Layer 11 of a small transformer language model trained on English Wikipedia (21 layers, counted from 0, width 96).
A neuron adds its activation times its output weights to the MLP's output. To switch it off is to set its activation to zero at one token and run the rest of the model.

Output weights of the MLP neurons that the questions are about. A number n stands for (n - 500) times 0.00082.
n11: 427 506 608 481 469 448 309 696 194 519 461 368 436 700 541 508 506 448 523 465 387 488 448 530 539 589 623 483 589 598 582 540 472 672 559 565 566 426 497 516 504 458 417 483 472 402 559 507 454 306 671 446 757 454 529 543 400 476 539 467 547 531 619 498 416 502 406 361 401 609 524 579 588 494 387 571 487 631 388 534 391 463 624 403 519 618 684 435 358 465 561 173 589 486 533 474
n54: 555 497 468 433 557 497 467 547 526 556 417 357 564 373 290 647 509 654 493 464 543 662 577 376 564 309 342 617 439 793 672 451 530 554 456 688 462 395 580 405 650 510 515 455 594 447 360 481 503 518 444 690 560 498 427 508 578 553 390 381 216 482 543 582 459 383 519 433 351 592 651 497 519 280 439 577 430 675 428 579 678 249 508 538 574 452 441 773 628 501 480 534 452 451 465 403
n61: 464 544 485 422 624 556 646 481 522 635 351 361 326 445 349 639 473 659 510 739 552 445 301 447 582 420 395 774 444 559 620 457 391 491 525 339 546 426 386 432 538 663 591 402 458 338 379 403 579 397 349 346 427 421 462 390 325 444 558 424 595 526 687 364 497 490 543 516 242 492 510 664 445 640 508 598 584 566 573 555 708 355 472 527 372 430 742 433 517 757 792 455 528 350 518 640
n67: 566 348 512 492 655 352 673 602 336 582 598 448 483 571 637 480 584 644 580 540 645 443 311 568 424 360 356 598 426 362 484 372 706 395 362 521 542 529 666 483 564 536 677 484 441 391 459 554 519 668 506 419 622 307 496 825 463 453 500 441 451 574 564 440 506 429 596 556 388 465 509 557 393 535 309 413 380 539 667 501 409 581 356 589 552 583 515 543 520 463 287 611 559 451 342 416
n73: 420 566 483 319 573 464 496 500 598 537 471 484 448 558 585 628 498 585 588 336 521 529 529 383 408 559 517 691 446 389 574 575 720 374 535 507 534 631 429 585 435 361 260 478 584 484 528 544 444 586 520 314 444 578 460 571 545 354 552 398 479 463 512 479 488 558 400 580 434 554 597 348 562 502 593 415 480 638 481 670 588 614 458 547 343 482 448 473 676 414 609 421 359 378 534 544
n80: 607 366 506 416 452 681 358 528 499 444 562 439 656 359 582 525 556 419 662 681 445 569 385 546 417 365 432 544 610 493 382 519 510 612 729 436 523 369 534 556 334 570 494 523 591 383 483 390 646 447 483 494 516 494 645 534 478 546 387 580 574 468 477 211 584 611 562 504 519 297 458 386 399 519 323 523 421 487 497 486 421 609 522 558 573 569 467 368 653 485 449 632 613 549 435 626
n88: 763 353 649 457 614 369 589 448 793 355 552 350 406 374 488 390 488 297 691 567 457 505 555 411 611 677 515 476 581 535 769 585 522 354 426 817 294 697 253 766 376 536 423 885 700 407 519 658 584 249 563 419 349 165 422 367 408 708 459 349 471 430 609 394 841 503 418 511 444 712 386 497 245 522 598 522 397 765 706 328 556 541 537 543 881 517 489 317 461 429 514 373 344 394 411 294
n89: 690 351 491 461 386 613 574 471 493 604 426 744 580 622 390 452 631 420 511 522 415 515 444 691 445 460 676 442 334 468 466 368 648 685 452 494 481 548 292 349 309 267 515 503 419 479 367 466 642 633 556 385 581 447 607 454 361 603 371 536 539 674 565 494 467 360 618 853 397 302 570 718 653 569 561 510 359 470 614 464 501 332 449 518 447 379 539 506 544 411 499 552 454 407 546 309
n90: 354 622 659 619 482 478 547 475 511 315 523 626 728 396 518 610 599 396 542 556 493 359 385 600 440 286 440 548 417 454 522 633 440 632 456 442 487 416 427 524 540 342 428 208 435 554 301 606 742 424 620 357 438 377 550 525 321 551 470 648 468 604 442 477 483 420 273 572 438 485 458 549 575 637 588 504 614 379 549 613 564 410 371 456 470 469 831 596 592 588 440 584 342 528 635 551
n101: 492 500 670 747 347 595 616 578 500 468 531 288 324 534 527 487 274 433 488 332 644 610 520 410 653 448 309 506 531 436 569 573 562 456 512 452 631 467 557 611 728 581 556 657 357 538 515 314 382 590 482 544 577 544 506 686 470 393 429 682 511 507 292 593 491 509 642 667 506 584 394 533 453 518 529 325 288 438 454 581 621 250 473 317 424 437 502 549 469 450 601 443 487 508 526 713
n110: 765 220 520 349 691 479 569 439 324 428 291 815 341 509 722 427 434 470 502 533 524 387 335 570 578 710 603 601 612 434 273 427 564 786 611 672 470 370 508 610 380 525 379 488 476 514 513 682 627 505 567 287 629 449 497 518 318 603 535 638 389 606 360 503 470 444 524 504 505 587 452 369 588 261 585 709 578 496 322 467 515 251 483 441 587 378 484 459 660 532 426 451 419 554 416 509
n119: 493 482 638 376 484 689 323 601 384 367 576 581 557 423 564 474 437 577 552 599 516 263 477 457 192 467 527 677 499 711 475 527 800 470 432 410 422 456 454 419 487 364 460 552 490 611 481 537 481 606 543 393 437 558 267 361 494 496 409 515 387 582 700 458 426 543 491 570 499 599 369 482 427 560 661 625 665 471 450 478 542 565 631 683 568 394 536 700 355 478 569 287 433 603 466 442
n148: 665 566 509 495 536 516 541 542 437 616 521 208 450 646 741 430 431 570 374 374 536 436 521 378 610 457 529 346 648 193 541 433 421 583 592 442 569 565 378 538 555 591 676 459 603 588 435 397 630 526 464 585 578 539 373 558 397 358 505 601 434 588 582 543 393 454 581 523 533 524 544 382 492 347 443 363 477 487 320 347 510 596 649 653 485 363 611 479 479 232 653 452 646 562 567 449
n152: 546 388 474 441 458 723 408 680 437 537 444 424 582 387 619 610 575 394 537 467 674 310 577 365 419 707 542 636 483 336 485 570 543 388 512 413 489 612 320 510 360 459 639 520 466 540 265 534 642 398 538 501 568 422 392 392 419 641 646 567 417 591 522 476 479 312 457 426 361 503 527 517 452 576 414 451 699 523 568 578 481 583 457 620 553 424 313 520 546 517 673 550 461 424 555 418
n153: 883 373 481 208 445 475 398 577 541 365 404 686 532 555 608 581 542 615 446 511 419 595 525 315 411 554 528 532 519 570 402 497 457 399 436 590 490 496 425 456 521 468 362 487 539 459 564 326 646 496 649 391 439 570 449 413 497 554 486 584 421 716 354 632 636 328 455 580 283 974 406 602 563 350 405 455 509 663 531 634 450 499 424 528 463 517 564 517 560 437 379 430 652 386 582 617
n175: 451 365 434 412 617 630 279 531 538 422 519 536 522 498 556 505 475 483 485 480 405 505 530 556 623 652 601 482 565 440 660 257 346 246 447 482 569 595 589 588 439 473 382 743 591 317 518 568 633 401 494 345 610 385 501 345 514 434 496 396 530 501 635 597 589 428 534 475 561 384 661 663 500 793 251 537 461 337 517 428 614 527 610 466 467 350 604 514 399 470 484 635 408 629 626 417

Each question names a token from some text and the token that comes next. It shows the activations a of the neurons there, in the order above. A number n stands for (n - 500) times 0.0055.

Then comes g, the gradient of the next token's log-probability with respect to the MLP's output, scaled to length 1. A neuron's effect is roughly proportional to its activation times (output weights . g). A number n stands for (n - 500) times 0.00095.

" and", then " only"
a: 497 482 469 497 556 470 498 492 615 485 488 492 600 756 591 470
g: 396 406 413 439 421 573 419 577 567 468 684 663 541 496 583 509 425 578 549 642 437 491 468 502 479 556 587 633 588 485 444 433 560 593 328 573 523 347 425 353 607 656 498 734 534 567 409 418 495 420 380 393 426 623 381 337 441 632 469 624 478 396 494 301 317 411 210 525 532 404 642 542 605 437 502 358 525 349 551 819 648 362 483 804 443 466 540 468 557 615 553 556 532 523 485 371
Which two neurons, each switched off alone, lower its probability most, in order? n152, n90

" and", then " he"
a: 496 488 480 499 549 474 498 495 529 485 489 497 731 805 473 477
g: 456 612 506 632 535 367 798 460 441 634 641 413 344 522 543 450 526 510 491 499 562 638 627 392 598 591 401 495 363 423 436 478 576 490 498 665 410 386 548 418 671 511 475 588 597 520 397 313 589 638 552 550 334 601 316 474 481 594 378 620 346 500 469 607 506 409 380 561 496 451 535 108 495 437 456 462 616 587 496 377 493 438 670 511 346 430 434 545 467 586 760 363 605 533 330 621
Which neuron, switched off, lowers the next token's probability most? n148

"ba", then "bil"
a: 493 493 482 471 499 469 500 493 469 470 487 926 483 495 500 469
g: 502 654 533 479 511 527 221 418 360 364 569 607 468 351 473 586 473 645 606 475 499 498 608 425 692 546 644 487 512 598 482 433 482 479 560 625 562 457 536 452 698 497 502 513 369 628 639 267 301 533 708 422 629 372 345 507 601 460 444 574 587 252 481 575 349 522 557 307 497 404 595 509 430 489 492 493 255 492 553 544 339 499 666 681 664 555 534 568 426 315 659 438 543 526 387 407
Which neuron, switched off, lowers the next token's probability most? n119

" with", then " one"
a: 500 470 470 493 643 471 495 479 797 499 469 500 483 727 670 497
g: 655 244 544 364 542 448 594 656 506 426 547 587 534 652 674 648 346 449 299 515 607 507 487 524 603 554 735 584 657 482 378 441 689 541 450 520 504 524 536 347 575 606 538 490 439 466 430 551 501 589 388 583 512 568 524 441 432 711 568 499 515 203 546 418 471 399 336 623 560 424 429 518 418 490 261 406 327 625 547 689 470 403 439 481 438 478 438 535 464 393 408 402 779 463 339 556
Which neuron, switched off, raises the next token's probability most? n90

" of", then " which"
a: 469 469 470 471 511 540 472 487 471 487 485 490 476 479 473 470
g: 465 311 587 633 618 372 547 424 675 572 346 241 400 470 637 444 465 588 539 615 595 575 494 477 294 623 633 377 554 424 570 598 416 652 663 476 409 471 468 362 683 442 424 460 342 701 452 642 478 568 489 495 318 462 519 607 636 507 577 416 675 388 621 493 413 640 486 521 509 621 503 371 445 594 466 363 519 421 417 300 510 518 715 502 287 592 431 526 503 477 549 408 337 632 355 594
Which neuron, switched off, lowers the next token's probability most? n153

" For", then " teams"
a: 493 522 483 469 476 483 500 469 652 473 474 497 500 482 473 488
g: 357 591 374 490 596 329 346 471 650 452 567 545 457 480 419 560 508 628 626 298 123 677 455 665 448 376 394 627 412 378 579 515 425 669 353 415 583 499 539 600 446 452 585 449 504 484 510 529 490 517 473 500 545 304 560 466 361 482 476 642 558 704 649 538 529 499 571 451 383 420 469 631 470 526 721 521 421 625 588 732 600 365 589 579 402 429 466 539 497 572 306 274 548 465 620 488
Which neuron, switched off, lowers the next token's probability most? n90

" and", then " condition"
a: 498 495 469 498 591 478 499 495 611 481 493 493 602 776 618 469
g: 307 440 650 432 521 462 793 428 665 415 445 389 537 444 568 601 331 574 486 406 474 475 355 492 622 589 420 475 670 437 579 490 503 596 639 310 475 505 440 427 597 362 356 471 554 404 491 505 348 610 476 604 583 606 694 415 503 540 440 569 571 645 503 533 547 586 551 320 477 461 535 536 709 734 307 407 333 604 490 442 528 436 596 387 588 478 713 607 319 235 536 409 408 572 460 443
Which neuron, switched off, lowers the next token's probability most? n148

" named", then " Man"
a: 498 498 602 495 476 611 475 492 489 484 522 500 492 525 470 500
g: 333 567 524 418 404 430 582 509 539 436 511 553 318 427 338 465 453 582 575 511 563 508 677 784 499 550 309 531 431 465 649 474 641 616 570 690 524 564 288 620 421 355 440 441 518 491 596 597 352 578 405 332 547 449 125 562 611 489 625 511 492 551 465 620 488 526 337 399 463 658 585 376 484 523 600 634 365 527 353 420 593 421 497 554 634 559 531 578 677 339 535 383 524 401 397 639
Which neuron, switched off, raises the next token's probability most? n80

"\n\n", then "  "
a: 567 493 469 489 473 478 478 500 497 469 480 494 473 528 470 473
g: 499 673 491 284 435 455 361 534 500 361 336 455 479 597 564 428 420 508 248 453 553 394 571 547 559 696 663 422 473 432 383 399 618 439 488 576 432 493 361 583 410 596 577 618 479 289 484 574 315 604 589 542 511 523 561 478 666 476 456 665 497 456 621 647 505 458 513 582 183 760 403 547 813 412 453 566 561 446 480 438 433 495 611 504 533 597 351 297 565 632 403 492 515 537 572 542
Which neuron, switched off, lowers the next token's probability most? n11

"s", then " ratio"
a: 493 500 494 469 494 978 497 497 484 494 474 500 494 492 470 479
g: 439 395 520 404 574 536 485 600 418 350 457 628 352 452 385 510 393 483 618 600 491 461 389 343 503 594 646 613 553 677 353 475 691 472 384 637 414 368 426 653 354 486 601 580 459 397 507 732 682 609 429 328 521 626 518 432 454 578 687 398 503 626 574 318 633 374 516 452 465 460 278 547 437 500 751 722 527 649 484 571 439 572 608 376 544 304 430 457 462 459 506 429 595 364 565 379
Which neuron, switched off, lowers the next token's probability most? n80

"0", then ","
a: 483 476 494 469 482 473 473 497 481 497 497 500 483 497 499 489
g: 452 677 705 570 330 435 589 504 304 544 478 622 659 502 476 357 418 606 454 323 382 449 647 401 609 336 442 515 584 613 459 426 557 630 479 342 614 596 570 450 630 432 762 341 547 508 567 382 549 519 457 552 380 369 298 272 434 509 443 740 437 555 402 317 561 580 474 543 491 447 437 480 575 486 692 484 645 432 581 432 517 634 572 700 416 565 480 475 595 448 410 363 587 503 562 324
Which neuron, switched off, lowers the next token's probability most? n88

" Sam", then "ple"
a: 488 656 491 496 511 484 498 480 469 491 500 500 471 473 490 487
g: 548 349 492 415 470 306 534 727 523 555 643 467 450 452 469 628 616 798 412 586 465 396 651 451 657 540 461 370 444 545 337 362 349 656 490 474 464 638 516 423 435 453 360 425 513 631 278 443 695 615 560 645 390 425 621 531 325 622 446 364 561 302 433 498 604 510 460 412 538 355 487 608 555 449 487 356 365 552 542 429 428 514 544 678 676 376 594 644 569 416 500 418 641 647 510 436
Which neuron, switched off, lowers the next token's probability most? n54

"J", then "ap"
a: 480 637 484 498 492 494 469 488 471 481 500 495 478 500 500 595
g: 542 368 515 346 568 527 410 452 402 580 643 637 690 368 423 544 563 524 388 665 480 458 592 311 455 603 601 363 406 688 438 476 682 529 419 617 421 594 535 391 616 718 333 576 380 542 477 594 638 602 451 608 464 708 648 461 378 590 503 563 271 450 344 510 473 409 505 286 497 433 441 306 584 558 456 552 311 483 531 311 392 406 353 475 469 462 547 558 489 609 732 561 438 579 554 601
Which neuron, switched off, lowers the next token's probability most? n54

"est", then " two"
a: 744 493 475 482 497 491 632 494 500 555 494 469 485 473 497 469
g: 549 308 428 244 530 499 529 575 630 297 498 625 456 610 446 486 477 582 603 518 422 557 675 485 462 634 645 572 451 539 559 397 564 580 648 530 494 570 479 428 447 530 404 492 481 413 606 613 652 264 469 454 369 524 192 487 475 474 462 479 629 359 466 497 397 506 634 443 481 599 541 305 630 402 626 490 480 449 490 699 378 611 390 555 295 426 492 649 451 488 607 608 837 398 342 482
Which neuron, switched off, raises the next token's probability most? n101

" directly", then " into"
a: 497 500 470 469 469 884 500 499 494 470 469 496 488 520 489 498
g: 520 657 618 488 263 522 498 469 527 671 514 463 596 593 310 362 651 472 498 395 383 490 462 473 448 408 345 408 458 604 567 416 313 573 593 380 499 412 613 336 705 482 469 489 552 413 553 342 351 557 460 578 562 652 480 519 587 420 383 558 470 613 355 475 619 637 617 541 560 534 670 566 719 482 297 537 562 501 419 420 553 372 355 643 515 604 686 209 565 463 322 626 405 497 607 601
Which neuron, switched off, lowers the next token's probability most? n80

" Czech", then "os"
a: 490 534 484 494 494 470 500 500 495 580 492 497 469 484 493 477
g: 576 466 455 474 547 514 464 347 529 472 407 402 311 516 626 513 589 380 344 400 558 532 609 362 710 476 394 420 558 721 395 581 544 335 494 403 393 476 572 454 544 512 474 628 522 665 609 533 481 609 744 415 335 503 386 468 609 370 604 510 603 497 452 537 279 612 520 318 761 391 436 647 608 544 363 474 722 564 502 283 530 335 502 458 533 618 573 565 468 446 647 534 307 370 550 609
Which neuron, switched off, lowers the next token's probability most? n101

" and", then " played"
a: 495 491 469 500 502 472 500 494 586 489 480 492 673 741 527 470
g: 462 503 302 447 471 539 442 506 316 455 488 517 400 484 518 513 514 444 469 713 494 448 494 503 624 406 419 384 373 468 412 491 595 327 465 537 562 542 567 451 359 267 528 733 497 761 485 505 786 425 436 703 535 501 495 427 400 479 657 459 493 584 658 704 657 551 472 496 503 244 511 496 361 378 629 480 718 487 436 631 457 387 287 462 539 510 511 617 615 639 292 483 559 632 480 535
Which neuron, switched off, lowers the next token's probability most? n152

"GA", then " Tour"
a: 472 494 500 485 490 499 470 499 496 471 500 495 481 500 499 603
g: 431 688 387 279 526 465 629 677 510 663 474 657 468 436 592 530 380 534 557 751 442 421 668 784 530 561 386 515 468 372 509 542 294 580 284 509 606 591 593 578 510 398 518 560 547 241 539 419 537 329 541 592 489 417 410 484 459 299 529 440 477 445 358 497 532 537 473 394 447 600 687 626 585 552 435 548 515 452 480 444 523 304 422 495 643 411 522 351 619 287 619 446 663 462 552 469
Which neuron, switched off, lowers the next token's probability most? n175

" again", then " returned"
a: 481 491 484 489 494 698 497 500 479 477 484 500 487 716 485 486
g: 517 636 306 360 651 572 487 511 435 423 584 636 543 657 582 341 542 413 446 671 515 309 691 465 525 428 594 374 412 450 497 553 302 349 531 565 439 481 549 663 409 494 584 573 596 675 516 676 643 385 502 488 468 536 406 465 286 617 456 397 494 460 493 580 537 533 438 548 510 462 527 746 603 527 333 732 542 519 292 279 314 375 285 561 453 548 678 507 541 453 459 473 397 589 588 444
Which neuron, switched off, lowers the next token's probability most? n152

" third", then " career"
a: 472 471 475 486 499 488 473 500 498 480 497 498 497 470 486 473
g: 284 517 372 467 518 479 709 546 312 602 480 509 516 494 407 362 611 386 614 661 566 516 526 509 484 549 461 582 352 299 648 624 598 332 424 407 444 489 518 434 534 473 448 380 415 447 705 523 424 681 466 468 769 609 661 458 650 349 487 551 687 640 353 556 514 504 588 603 498 304 410 493 397 452 472 684 618 500 490 205 477 476 361 466 460 428 496 683 605 339 569 535 532 573 423 501
Which neuron, switched off, lowers the next token's probability most? n88

" sample", then " to"
a: 486 498 492 484 497 470 497 500 492 482 469 481 469 497 500 488
g: 443 354 264 363 423 535 375 635 448 563 523 220 646 535 581 339 481 583 412 418 506 630 456 664 512 383 590 541 514 542 514 481 490 419 595 436 636 503 520 400 571 469 632 601 563 287 614 554 630 374 508 515 571 678 508 388 700 583 460 455 435 523 585 635 579 477 420 598 434 444 587 483 467 634 329 522 384 363 600 542 544 521 440 754 375 497 729 294 273 574 359 591 474 548 347 508
Which neuron, switched off, lowers the next token's probability most? n110

".", then " He"
a: 499 485 496 500 495 476 476 496 562 499 479 500 598 470 479 470
g: 372 521 249 581 485 350 775 507 521 553 510 492 451 284 566 425 731 484 637 434 538 482 677 395 351 406 327 613 444 497 647 457 505 412 451 477 484 313 599 604 507 476 470 602 452 548 446 503 502 515 516 651 588 725 442 564 497 458 479 528 727 403 526 530 454 564 484 537 662 323 464 377 366 629 355 561 707 678 492 307 425 377 382 506 460 616 495 481 565 625 595 519 512 484 242 489
Which neuron, switched off, raises the next token's probability most? n148

" be", then " determined"
a: 489 482 481 484 469 471 479 496 495 499 497 499 478 813 475 496
g: 426 638 415 465 605 624 255 471 303 709 433 566 403 316 676 502 329 509 380 539 437 520 441 532 410 555 514 412 436 635 437 517 538 587 353 489 570 322 564 546 425 434 551 505 690 490 484 601 494 645 637 579 269 435 510 280 525 667 647 414 548 589 720 650 437 700 532 376 553 388 484 464 332 590 520 468 570 619 613 327 453 503 566 425 495 460 420 652 516 640 394 526 489 461 566 297
Which neuron, switched off, lowers the next token's probability most? n152

" det", then "erm"
a: 500 485 579 489 492 485 487 665 495 476 491 532 473 491 470 500
g: 265 470 716 506 380 521 700 580 572 423 514 532 309 594 399 612 551 394 425 426 339 684 394 676 458 591 356 497 428 422 342 516 588 521 563 579 436 522 525 484 479 639 531 614 665 539 165 605 617 573 557 544 557 558 531 511 473 436 295 345 445 585 481 656 554 525 513 638 453 436 439 665 401 540 416 683 516 412 441 388 549 467 605 513 606 343 364 431 523 377 585 406 332 417 709 541
Which neuron, switched off, lowers the next token's probability most? n89

"ma", then " and"
a: 499 499 477 485 499 470 500 500 472 482 498 470 483 475 498 488
g: 482 469 472 597 496 534 479 483 379 704 508 375 569 369 648 539 340 479 622 392 436 635 584 598 525 391 530 510 570 451 633 561 542 575 479 535 470 430 493 535 721 383 692 528 502 456 443 576 336 431 459 423 605 423 381 482 372 391 668 347 655 571 404 522 626 318 493 413 363 526 471 346 358 659 479 522 461 417 486 465 465 812 552 454 516 722 637 581 509 374 374 298 544 645 245 677
Which neuron, switched off, raises the next token's probability most? n67

" repe", then "ated"
a: 470 497 484 500 500 473 478 497 500 488 469 479 469 549 500 500
g: 695 549 424 490 661 589 426 408 613 586 472 595 545 674 672 499 381 353 555 380 536 368 423 577 552 494 695 532 471 576 549 552 443 558 355 475 485 582 774 562 564 611 493 646 566 442 596 471 472 695 511 486 347 471 487 329 314 252 515 382 397 499 416 419 531 443 609 408 518 421 667 503 242 371 547 441 486 573 579 287 569 410 537 475 481 551 513 604 518 679 597 506 411 218 349 445
Which neuron, switched off, raises the next token's probability most? n88

" three", then " Nation"
a: 478 473 478 469 481 550 491 499 495 482 470 498 489 537 487 473
g: 461 563 530 422 428 276 532 518 720 380 481 631 368 589 217 641 452 479 556 529 681 573 438 753 378 464 488 636 361 368 433 507 704 642 300 507 208 408 423 571 587 381 484 280 427 448 584 505 395 515 481 502 543 574 483 643 521 613 577 479 522 542 293 437 565 404 469 478 391 649 708 356 526 447 639 508 451 465 402 607 501 581 497 578 599 547 501 583 407 567 573 382 560 583 589 458
Which neuron, switched off, raises the next token's probability most? n80

" is", then " considered"
a: 499 474 476 481 485 472 494 482 471 482 479 499 486 693 476 486
g: 466 511 436 482 621 584 310 463 477 506 432 412 352 378 636 622 451 477 262 587 607 437 493 612 733 390 655 397 466 616 380 377 682 486 485 543 489 437 483 464 417 360 565 672 586 546 494 713 629 440 665 680 401 450 442 298 417 509 614 381 452 472 709 452 385 492 471 525 675 196 464 519 449 492 500 633 551 418 598 401 504 636 460 479 660 499 517 624 352 494 536 463 530 672 423 320
Which neuron, switched off, lowers the next token's probability most? n152

" only", then " four"
a: 473 494 473 473 475 593 471 492 472 480 481 500 474 850 511 492
g: 599 456 347 366 473 454 502 447 710 259 583 599 470 513 471 560 625 458 675 358 480 508 550 571 484 483 414 503 610 574 714 579 376 436 636 492 546 610 384 607 476 415 348 296 450 581 650 581 392 331 503 374 271 462 247 585 519 443 578 494 639 491 418 449 495 642 759 499 503 582 516 487 474 487 540 375 535 527 381 621 300 591 297 537 337 596 429 530 724 489 579 564 603 500 426 605
Which neuron, switched off, raises the next token's probability most? n152

" in", then " 2004"
a: 499 469 517 484 538 560 497 484 643 482 469 500 472 513 581 485
g: 531 452 460 431 546 742 442 518 373 423 355 505 358 522 541 594 264 450 479 442 437 371 405 541 517 590 467 485 478 834 245 594 581 485 588 440 569 472 578 436 557 671 520 781 605 586 444 352 458 295 335 401 696 542 389 372 507 529 391 655 607 344 527 613 468 559 639 406 523 459 504 317 625 650 521 415 590 559 401 466 418 429 616 408 540 435 607 574 487 445 613 622 610 506 417 456
Which neuron, switched off, raises the next token's probability most? n90